Layer 6 of a small transformer language model trained on English Wikipedia (15 layers, counted from 0, width 128).
A neuron adds its activation times its output weights to the MLP's output. To switch it off is to set its activation to zero at one token and run the rest of the model.

Output weights of the MLP neurons that the questions are about. A number n stands for (n - 500) times 0.0016.
n42: 418 468 434 386 566 309 529 348 503 601 454 517 713 592 548 525 350 469 518 402 531 389 374 486 656 676 266 359 374 454 403 697 608 608 151 595 407 403 482 406 356 470 362 429 345 659 625 692 457 324 672 347 553 698 382 589 590 330 600 507 576 536 584 514 445 483 413 581 664 524 354 417 646 648 571 200 353 654 429 480 540 522 762 549 603 427 479 500 322 582 474 487 519 489 496 556 366 585 443 590 521 572 606 525 636 604 457 393 497 622 592 504 584 547 33 641 590 434 561 362 700 492 654 486 310 478 563 504
n52: 684 381 439 571 657 493 417 287 471 653 452 637 533 566 466 352 588 577 604 546 480 506 538 578 509 600 349 607 442 494 434 325 640 306 506 429 561 438 518 479 503 378 551 691 554 372 400 544 481 561 512 503 401 481 465 554 491 567 527 370 681 475 519 443 572 489 568 539 376 283 437 636 522 456 428 615 480 477 404 408 522 601 731 503 400 528 646 670 399 465 506 562 556 410 381 462 450 422 481 692 491 494 389 339 542 345 590 422 327 366 516 535 547 340 409 492 411 500 432 210 677 417 438 622 546 444 683 700
n67: 596 582 525 411 629 424 497 624 567 234 310 475 421 424 554 523 590 480 625 513 557 527 718 477 345 666 792 609 443 343 348 486 577 535 596 546 540 575 507 412 599 373 385 605 580 452 286 399 500 483 403 399 454 445 361 401 650 681 580 396 230 483 440 556 439 549 497 217 450 639 526 517 451 486 396 412 421 351 586 402 514 344 568 683 428 541 487 443 376 675 644 554 424 414 412 435 569 430 253 602 293 655 525 648 393 440 379 533 422 447 553 490 393 395 484 272 353 409 563 312 705 440 568 601 582 466 627 489
n153: 525 479 510 425 397 470 496 399 567 624 442 408 466 617 553 444 507 482 820 412 594 559 350 552 266 768 372 484 542 586 554 636 584 388 288 490 461 471 680 613 525 474 393 335 629 567 635 530 510 507 663 496 437 710 551 483 312 532 493 653 573 624 547 223 290 471 551 270 633 618 528 559 446 471 743 588 682 486 639 288 643 592 373 331 497 635 452 493 437 463 719 625 550 376 458 391 449 517 434 657 646 603 513 486 410 580 420 659 456 615 308 459 351 707 662 575 489 493 365 631 707 526 511 349 390 579 539 450
n177: 346 515 635 378 631 629 463 447 383 511 632 607 361 470 667 384 600 450 687 365 500 515 366 459 388 399 430 402 413 414 488 475 380 460 337 280 514 592 340 449 445 465 432 515 647 554 576 509 602 446 578 335 563 549 471 470 611 638 568 526 381 391 551 545 494 508 378 553 464 422 550 563 407 589 503 462 426 552 601 375 509 497 537 409 567 384 420 371 449 494 472 554 519 388 485 442 339 719 506 468 560 409 503 551 446 566 369 453 538 480 452 398 596 375 767 159 425 600 390 532 520 686 564 599 378 620 635 724
n198: 401 601 294 304 645 485 471 471 422 490 528 490 539 518 651 560 470 317 586 646 458 430 715 514 430 365 348 649 546 367 430 347 396 180 527 469 546 483 302 529 438 489 609 588 610 483 614 528 422 667 390 555 549 746 582 542 649 496 330 607 319 525 576 697 476 267 379 528 451 349 689 535 578 463 666 616 419 579 433 564 609 626 706 407 583 395 686 500 589 781 416 367 390 763 532 531 437 797 541 582 591 388 643 646 457 692 699 714 421 427 519 476 521 513 428 423 589 540 356 426 417 496 424 604 482 496 518 480
n268: 386 684 370 598 553 374 434 287 491 639 521 619 406 500 378 534 465 556 457 432 424 463 473 467 631 390 419 536 698 418 385 659 531 455 362 690 407 334 515 488 509 451 713 564 746 565 457 440 503 574 445 500 386 535 661 463 454 401 338 368 541 537 580 491 441 548 509 355 520 476 570 463 404 595 401 611 445 381 613 383 676 653 567 448 450 553 409 614 519 603 443 332 732 609 441 371 620 591 458 397 632 604 410 302 610 445 517 518 446 659 438 371 464 528 521 594 571 606 590 357 656 562 606 618 447 449 345 585
n314: 459 522 618 602 558 482 427 585 573 673 450 559 548 447 524 449 571 535 503 623 473 596 703 410 536 409 465 376 389 652 438 470 517 579 342 528 335 566 415 672 686 335 548 503 403 448 559 497 531 722 676 429 443 526 475 449 474 549 622 589 487 569 413 734 549 560 597 489 368 415 565 509 379 562 485 506 389 461 537 322 503 523 516 389 554 462 657 474 428 557 424 556 497 612 391 522 494 441 722 426 495 623 461 503 534 816 466 402 382 628 506 475 605 471 588 413 533 408 500 565 536 512 486 723 538 462 357 544
n317: 468 228 382 440 521 522 479 564 345 581 429 513 408 661 641 472 468 473 437 552 422 315 503 449 575 431 489 509 493 415 590 416 413 425 448 544 385 626 548 594 422 654 561 507 573 397 220 322 478 587 490 270 584 465 507 380 562 705 669 648 305 619 497 394 321 564 591 357 741 299 654 548 460 439 705 646 451 470 572 336 585 381 484 620 655 549 411 621 535 305 560 553 247 384 381 429 524 556 464 566 434 882 449 514 355 587 473 295 533 429 621 480 369 609 554 439 652 591 415 483 557 285 546 545 651 593 514 660
n333: 521 300 630 526 712 590 411 827 425 562 512 418 599 537 425 658 465 667 597 579 737 558 463 562 340 512 407 432 550 456 470 355 479 272 300 328 550 500 670 466 862 716 377 557 533 548 320 415 408 617 716 361 518 407 609 459 512 604 740 569 491 530 444 343 301 369 746 529 740 347 537 346 764 693 461 474 484 848 558 488 828 306 306 745 481 500 463 346 634 413 359 742 363 726 449 622 610 536 465 612 345 728 596 521 704 379 518 508 718 582 703 476 460 612 544 358 548 589 531 611 609 671 627 395 347 603 590 757
n404: 269 561 569 434 583 507 536 560 512 351 340 607 497 506 411 652 514 599 657 500 552 671 478 612 558 562 500 665 529 320 473 363 402 362 684 621 470 636 436 392 463 459 567 590 666 500 745 573 539 763 536 470 452 540 469 477 575 565 700 598 529 717 576 429 341 494 566 449 461 575 699 477 382 477 534 620 469 572 432 512 693 368 655 510 666 421 474 575 821 475 540 584 286 420 523 513 544 602 514 540 512 555 604 285 280 480 407 452 450 497 390 405 513 434 305 553 449 701 329 490 453 411 408 327 530 497 543 489
n424: 490 701 491 706 352 567 566 538 411 593 397 515 442 693 658 367 471 530 731 547 493 457 630 555 442 512 550 289 360 480 622 585 575 487 474 655 477 416 565 491 611 634 527 393 457 550 587 524 520 441 531 449 484 443 602 466 379 453 623 485 459 362 506 540 583 357 665 424 394 500 552 429 561 484 413 425 579 416 638 518 551 541 588 620 517 418 527 441 500 435 506 456 787 497 569 358 597 353 585 509 556 318 369 366 367 633 439 635 458 422 569 482 662 649 617 179 380 569 529 534 515 259 362 578 336 692 551 629
n459: 452 551 675 491 482 541 559 530 379 440 449 445 486 437 566 561 389 513 550 648 832 345 503 540 546 509 535 550 488 481 485 537 535 482 281 642 543 478 609 477 470 586 643 600 587 511 432 452 545 488 463 202 530 568 360 646 486 300 586 477 401 368 446 546 406 479 595 489 597 450 471 517 593 372 533 375 481 615 589 662 556 295 655 436 425 391 437 520 628 437 375 531 473 617 459 542 568 418 689 494 420 658 452 622 448 352 494 328 676 405 571 494 550 578 497 309 391 485 636 503 584 625 497 593 600 575 616 535
n460: 753 510 488 526 549 563 490 437 494 373 551 405 522 570 439 442 749 520 497 523 517 513 560 436 599 368 339 606 549 545 677 428 364 574 507 583 562 319 510 409 311 445 414 691 655 342 628 343 497 280 426 530 517 526 472 686 539 607 584 516 557 444 561 484 416 360 450 230 653 525 430 352 628 360 450 585 485 384 378 288 702 412 471 701 578 467 513 383 637 475 590 445 563 408 428 755 440 457 367 605 546 354 601 568 548 523 298 484 600 464 630 588 582 614 525 504 612 611 625 516 557 238 579 451 487 610 560 639
n499: 443 487 484 430 350 593 223 472 663 551 611 591 365 537 357 483 479 647 414 435 559 779 530 351 449 418 472 581 428 573 585 514 348 457 591 534 576 612 282 448 714 533 541 324 654 553 423 530 513 377 473 514 648 399 493 507 531 445 623 527 496 698 301 568 474 491 713 487 373 672 608 596 340 429 642 449 325 620 500 607 542 549 399 691 494 521 615 603 735 461 338 509 528 432 372 490 661 376 428 474 321 576 481 466 203 325 252 663 440 226 569 373 530 598 530 478 579 493 468 372 607 370 455 514 552 334 504 398
n510: 746 330 360 456 534 597 320 140 510 572 500 356 569 398 447 417 317 346 724 377 532 632 516 405 408 487 486 521 440 358 545 559 393 545 550 526 457 373 546 409 469 553 513 673 613 525 325 345 570 560 520 386 724 568 558 536 732 553 424 561 581 608 485 645 503 252 539 297 494 545 539 583 552 709 517 377 428 465 576 582 395 614 579 640 494 591 634 646 222 452 483 396 541 559 628 419 601 610 377 519 484 458 339 583 470 217 602 605 487 544 380 484 426 482 445 500 590 487 566 392 348 514 649 473 571 555 592 416

Each question names a token from some text and the token that comes next. It shows the activations a of the neurons there, in the order above. A number n stands for (n - 500) times 0.0099.

Then comes g, the gradient of the next token's log-probability with respect to the MLP's output, scaled to length 1. A neuron's effect is roughly proportional to its activation times (output weights . g). A number n stands for (n - 500) times 0.00077.

"M", then "ul"
a: 495 500 493 485 494 500 500 493 664 493 508 506 492 488 500 500
g: 425 539 501 295 548 520 404 532 489 826 502 421 495 601 609 423 497 398 558 478 544 496 649 540 683 493 461 434 520 742 663 365 592 640 183 553 499 487 571 643 569 509 515 478 531 628 613 701 532 559 366 547 651 522 543 515 652 416 569 693 591 695 436 591 311 507 589 525 671 514 459 445 509 263 379 499 593 643 480 440 688 673 332 383 347 536 305 562 528 377 421 569 602 343 94 491 547 367 502 516 487 539 508 493 543 547 544 581 494 498 308 317 375 428 469 413 467 316 304 544 678 461 455 487 339 417 373 595
Which neuron, switched off, lowers the next token's probability most? n317

"ter", then "\n"
a: 491 499 500 497 484 500 485 499 483 500 500 500 483 500 617 499
g: 231 542 610 328 600 622 529 444 617 489 610 527 651 610 347 484 460 424 641 461 350 332 459 403 378 549 403 239 446 484 530 243 469 577 544 527 498 634 469 580 527 423 741 428 351 599 421 321 310 449 245 438 640 359 621 561 589 566 760 634 515 590 521 514 370 618 720 587 667 528 679 438 333 712 562 377 513 464 403 491 592 381 550 605 448 781 491 650 448 410 407 414 325 420 518 590 435 369 404 521 431 605 476 421 468 558 322 678 396 563 565 367 389 427 494 534 345 628 367 494 529 492 670 513 596 434 421 456
Which neuron, switched off, lowers the next token's probability most? n499

"ir", then "al"
a: 496 500 500 524 495 500 505 495 499 500 500 488 491 627 499 500
g: 671 405 609 614 522 454 760 526 488 517 728 432 243 523 513 619 581 606 473 391 345 520 538 679 361 445 346 652 480 409 501 561 480 561 599 466 536 449 756 444 412 440 562 483 610 220 512 781 414 269 351 603 578 534 465 438 430 276 424 446 472 600 354 596 430 618 628 424 460 309 394 461 484 313 365 456 596 469 569 524 647 526 439 696 566 484 543 438 718 417 548 572 363 278 605 579 869 385 295 652 501 366 594 497 467 503 369 482 527 411 541 466 549 665 582 401 581 565 402 516 672 564 503 432 506 490 502 509
Which neuron, switched off, lowers the next token's probability most? n460

"s", then " of"
a: 499 500 499 500 537 487 500 495 498 500 500 496 668 492 500 483
g: 474 476 317 507 415 522 440 564 273 467 486 514 777 484 597 184 342 464 573 518 676 334 236 661 500 375 670 509 521 467 526 671 600 441 426 536 630 353 484 320 465 520 470 322 577 420 474 609 803 569 527 495 492 486 466 561 594 639 536 424 571 524 478 505 452 321 553 637 429 528 719 180 490 505 504 480 363 574 596 478 509 410 673 586 685 536 620 395 560 546 409 370 577 475 745 486 570 611 663 530 703 501 642 526 590 606 478 367 525 401 485 502 401 684 442 372 526 520 483 343 453 315 648 440 385 765 481 479
Which neuron, switched off, lowers the next token's probability most? n459

",", then " he"
a: 500 498 496 500 498 489 499 492 483 497 499 483 709 483 500 497
g: 503 361 493 531 603 455 406 403 402 456 547 565 368 427 441 262 606 418 642 365 381 359 378 343 471 378 543 488 933 662 326 546 538 455 400 387 700 382 515 364 591 456 720 450 478 601 352 665 302 395 507 402 307 555 468 759 482 555 428 420 588 408 672 500 507 498 602 586 645 509 464 570 579 461 558 587 634 331 301 603 611 469 356 634 530 295 420 424 661 449 523 586 607 384 465 560 444 265 607 455 567 659 649 631 493 412 558 494 519 594 373 666 456 715 504 511 475 470 646 373 460 714 441 537 555 572 570 518
Which neuron, switched off, lowers the next token's probability most? n459

"l", then "ish"
a: 500 773 496 599 495 497 492 494 491 500 499 500 500 500 578 497
g: 506 449 93 358 661 528 424 624 579 721 420 544 521 437 536 675 581 448 489 527 430 458 539 286 514 525 550 489 472 557 580 347 468 507 649 466 497 582 551 446 454 678 416 534 532 457 428 663 419 659 591 557 331 454 437 501 500 483 495 504 376 698 424 419 438 383 247 562 415 474 555 404 439 426 528 418 604 370 313 360 574 726 661 516 514 663 402 578 295 579 611 345 371 597 450 456 324 511 561 585 431 722 427 487 418 604 464 234 567 467 594 266 601 384 400 566 454 305 290 492 576 544 460 331 519 599 831 428
Which neuron, switched off, lowers the next token's probability most? n52

" con", then "d"
a: 483 498 483 498 483 500 500 500 500 638 500 527 486 500 500 485
g: 482 558 522 398 493 614 571 598 471 505 693 586 651 262 285 662 733 397 457 342 568 439 713 483 514 650 559 402 548 318 535 584 521 466 477 417 467 468 586 487 517 521 536 477 529 330 487 483 355 479 416 558 350 545 720 649 695 603 562 352 711 374 526 492 362 583 358 536 466 610 500 626 661 731 549 533 491 389 473 322 624 426 532 594 417 461 358 434 490 444 228 393 615 308 353 761 382 556 304 350 440 489 648 409 404 632 447 525 502 567 551 544 479 264 697 492 412 560 534 836 517 410 586 422 604 415 503 504
Which neuron, switched off, lowers the next token's probability most? n333

"ce", then "-"
a: 500 493 499 496 500 500 602 483 500 500 500 483 591 500 500 483
g: 437 305 469 443 418 489 428 317 535 534 406 602 592 456 514 606 378 384 698 390 347 569 668 542 506 480 520 621 626 584 417 270 485 287 539 576 404 412 614 586 577 549 694 570 497 545 397 378 452 339 529 614 418 428 484 577 554 622 601 387 714 313 552 479 267 263 584 382 511 305 472 523 292 499 530 258 572 520 777 497 496 838 469 393 373 555 624 699 455 730 347 604 581 403 619 588 502 450 526 481 722 417 528 445 558 465 610 582 609 475 486 450 267 517 554 531 700 407 495 492 593 508 562 598 567 347 624 443
Which neuron, switched off, lowers the next token's probability most? n268

"s", then "ion"
a: 491 493 500 500 551 500 483 560 500 500 500 562 496 500 500 499
g: 528 563 531 434 503 471 652 530 545 712 686 523 574 428 410 547 667 350 640 450 566 626 482 676 475 341 629 496 449 545 494 688 371 545 474 451 561 539 720 325 703 636 544 437 435 455 501 714 556 442 652 550 646 455 543 302 375 430 438 502 469 438 388 703 435 630 610 629 648 710 513 207 407 474 450 402 433 581 487 615 466 510 411 410 561 472 421 233 545 741 617 705 530 488 701 568 621 541 381 581 474 523 402 480 398 617 348 430 485 604 569 533 477 887 592 439 265 599 438 386 593 339 386 471 494 526 509 640
Which neuron, switched off, lowers the next token's probability most? n424

" of", then "f"
a: 500 499 500 500 484 490 483 500 498 500 645 483 500 500 500 499
g: 556 520 416 415 421 430 369 314 521 580 578 499 291 312 485 412 561 612 477 580 540 584 453 422 660 429 518 426 645 592 337 569 376 691 402 285 496 597 582 514 527 687 202 127 553 410 451 318 294 491 440 677 491 665 561 443 430 498 455 401 442 378 386 540 597 554 511 393 556 534 451 354 664 509 346 534 523 424 563 450 681 575 427 712 425 516 519 503 348 524 625 337 365 495 748 301 640 506 423 454 555 489 479 477 355 298 413 407 474 644 376 515 355 420 640 419 381 488 824 364 559 469 425 447 594 625 492 511
Which neuron, switched off, raises the next token's probability most? n404

"a", then "j"
a: 499 500 500 500 499 500 496 716 486 500 500 500 499 495 500 500
g: 446 434 525 306 544 396 568 611 667 649 481 479 612 492 525 592 631 556 422 611 707 465 572 429 536 249 457 462 479 673 495 336 552 593 401 470 645 596 470 600 641 514 379 502 471 440 768 444 523 447 440 500 526 216 305 441 458 535 266 630 436 503 336 414 501 678 756 464 510 331 420 466 531 446 448 494 357 501 557 547 651 724 418 654 400 534 561 518 600 538 417 572 231 483 393 299 706 644 474 523 472 293 552 538 486 546 413 313 569 337 698 617 499 601 506 671 770 414 663 464 528 467 575 299 449 436 653 494
Which neuron, switched off, lowers the next token's probability most? n314

" in", then " d"
a: 490 491 499 500 524 500 498 500 500 977 500 500 706 500 500 484
g: 635 517 511 498 551 504 662 380 401 485 461 519 352 339 506 519 507 526 612 436 389 500 455 494 466 614 481 321 352 557 521 513 210 460 379 502 465 720 527 313 443 862 546 612 465 361 364 472 518 299 516 535 309 542 524 638 344 642 403 460 413 399 499 612 576 644 560 469 548 557 401 575 272 512 696 495 521 401 575 638 576 553 586 386 775 529 502 392 437 569 534 475 537 511 507 508 606 624 397 92 376 560 603 486 631 310 483 582 552 558 637 623 505 508 277 484 387 723 412 539 209 530 344 559 626 550 427 488
Which neuron, switched off, raises the next token's probability most? n333

" B", then "o"
a: 500 483 679 499 500 500 500 500 500 500 484 496 494 499 500 494
g: 692 532 671 512 577 288 483 594 479 561 457 548 251 235 544 626 586 675 525 520 332 521 506 401 487 581 502 505 572 458 558 427 722 456 679 565 586 539 546 316 581 380 439 492 338 519 556 685 531 601 441 509 475 477 515 594 703 536 444 555 495 456 348 736 453 279 509 303 542 488 311 538 516 578 530 236 424 521 266 436 579 556 654 545 614 473 457 365 536 434 611 496 599 684 733 745 580 423 567 450 499 638 576 468 598 573 641 403 305 645 425 375 595 380 490 518 452 657 218 437 522 543 532 396 430 322 566 276
Which neuron, switched off, lowers the next token's probability most? n67

" re", then "l"
a: 500 499 500 600 517 500 500 488 498 484 499 548 483 493 500 500
g: 303 516 695 481 376 443 525 609 575 611 551 371 470 537 539 323 386 496 653 279 620 307 442 504 249 545 553 307 502 469 438 502 725 469 326 512 446 667 479 443 654 666 571 264 550 613 419 350 756 450 447 674 621 514 509 487 603 477 556 708 485 574 416 489 446 616 465 766 485 406 537 591 526 548 694 414 514 506 534 448 516 664 424 561 609 539 575 384 534 703 402 708 406 415 333 458 741 433 539 550 444 561 496 509 588 513 582 467 549 749 537 371 522 556 608 540 523 488 567 647 377 463 772 252 467 632 311 420
Which neuron, switched off, lowers the next token's probability most? n153

"ed", then " C"
a: 499 500 497 500 545 486 499 485 539 500 500 500 559 525 500 649
g: 584 390 495 331 431 428 272 273 516 437 355 684 655 538 580 455 565 382 527 519 297 638 721 415 318 476 375 531 484 470 588 572 525 474 814 286 537 498 833 505 597 608 461 699 593 509 452 448 620 514 366 268 674 453 603 602 395 473 790 636 472 349 627 438 460 410 540 567 493 602 605 499 498 429 524 531 399 474 694 439 416 505 390 735 520 303 578 377 473 493 315 697 513 541 304 614 428 492 591 500 404 488 553 577 532 609 434 464 546 378 437 463 536 472 548 486 591 604 725 368 636 365 575 663 535 515 511 593
Which neuron, switched off, lowers the next token's probability most? n510

" p", then "ass"
a: 500 489 498 500 483 500 500 497 500 500 499 619 486 487 500 500
g: 648 618 564 458 605 402 662 466 563 570 639 372 526 639 762 589 434 477 497 468 494 492 770 284 729 331 347 331 571 505 460 520 508 347 347 347 535 693 661 495 611 695 619 491 522 479 460 635 692 517 593 457 409 559 283 542 562 407 440 452 335 500 588 528 569 421 644 333 280 606 458 659 474 299 251 708 258 553 507 289 398 589 476 597 416 511 577 565 414 540 438 383 404 506 440 489 701 564 352 555 617 266 581 549 555 573 533 618 412 605 612 445 366 482 457 509 450 438 556 618 420 450 354 465 357 595 378 485
Which neuron, switched off, lowers the next token's probability most? n424

"res", then "id"
a: 707 493 500 500 483 500 500 484 484 500 500 483 512 492 500 500
g: 298 515 752 675 465 498 486 484 597 533 548 420 578 512 510 242 590 380 310 414 562 485 557 493 538 321 584 491 661 377 668 500 586 523 572 490 485 464 576 421 493 581 385 637 474 453 594 685 416 482 619 510 374 490 375 489 577 417 499 588 559 452 713 478 507 556 346 650 262 716 406 703 647 538 698 482 534 314 388 298 604 666 614 686 376 490 723 509 517 476 377 440 358 506 597 835 529 393 335 693 307 423 674 502 638 492 536 615 439 650 412 623 507 404 332 526 461 544 479 642 494 645 567 529 297 526 416 513
Which neuron, switched off, lowers the next token's probability most? n42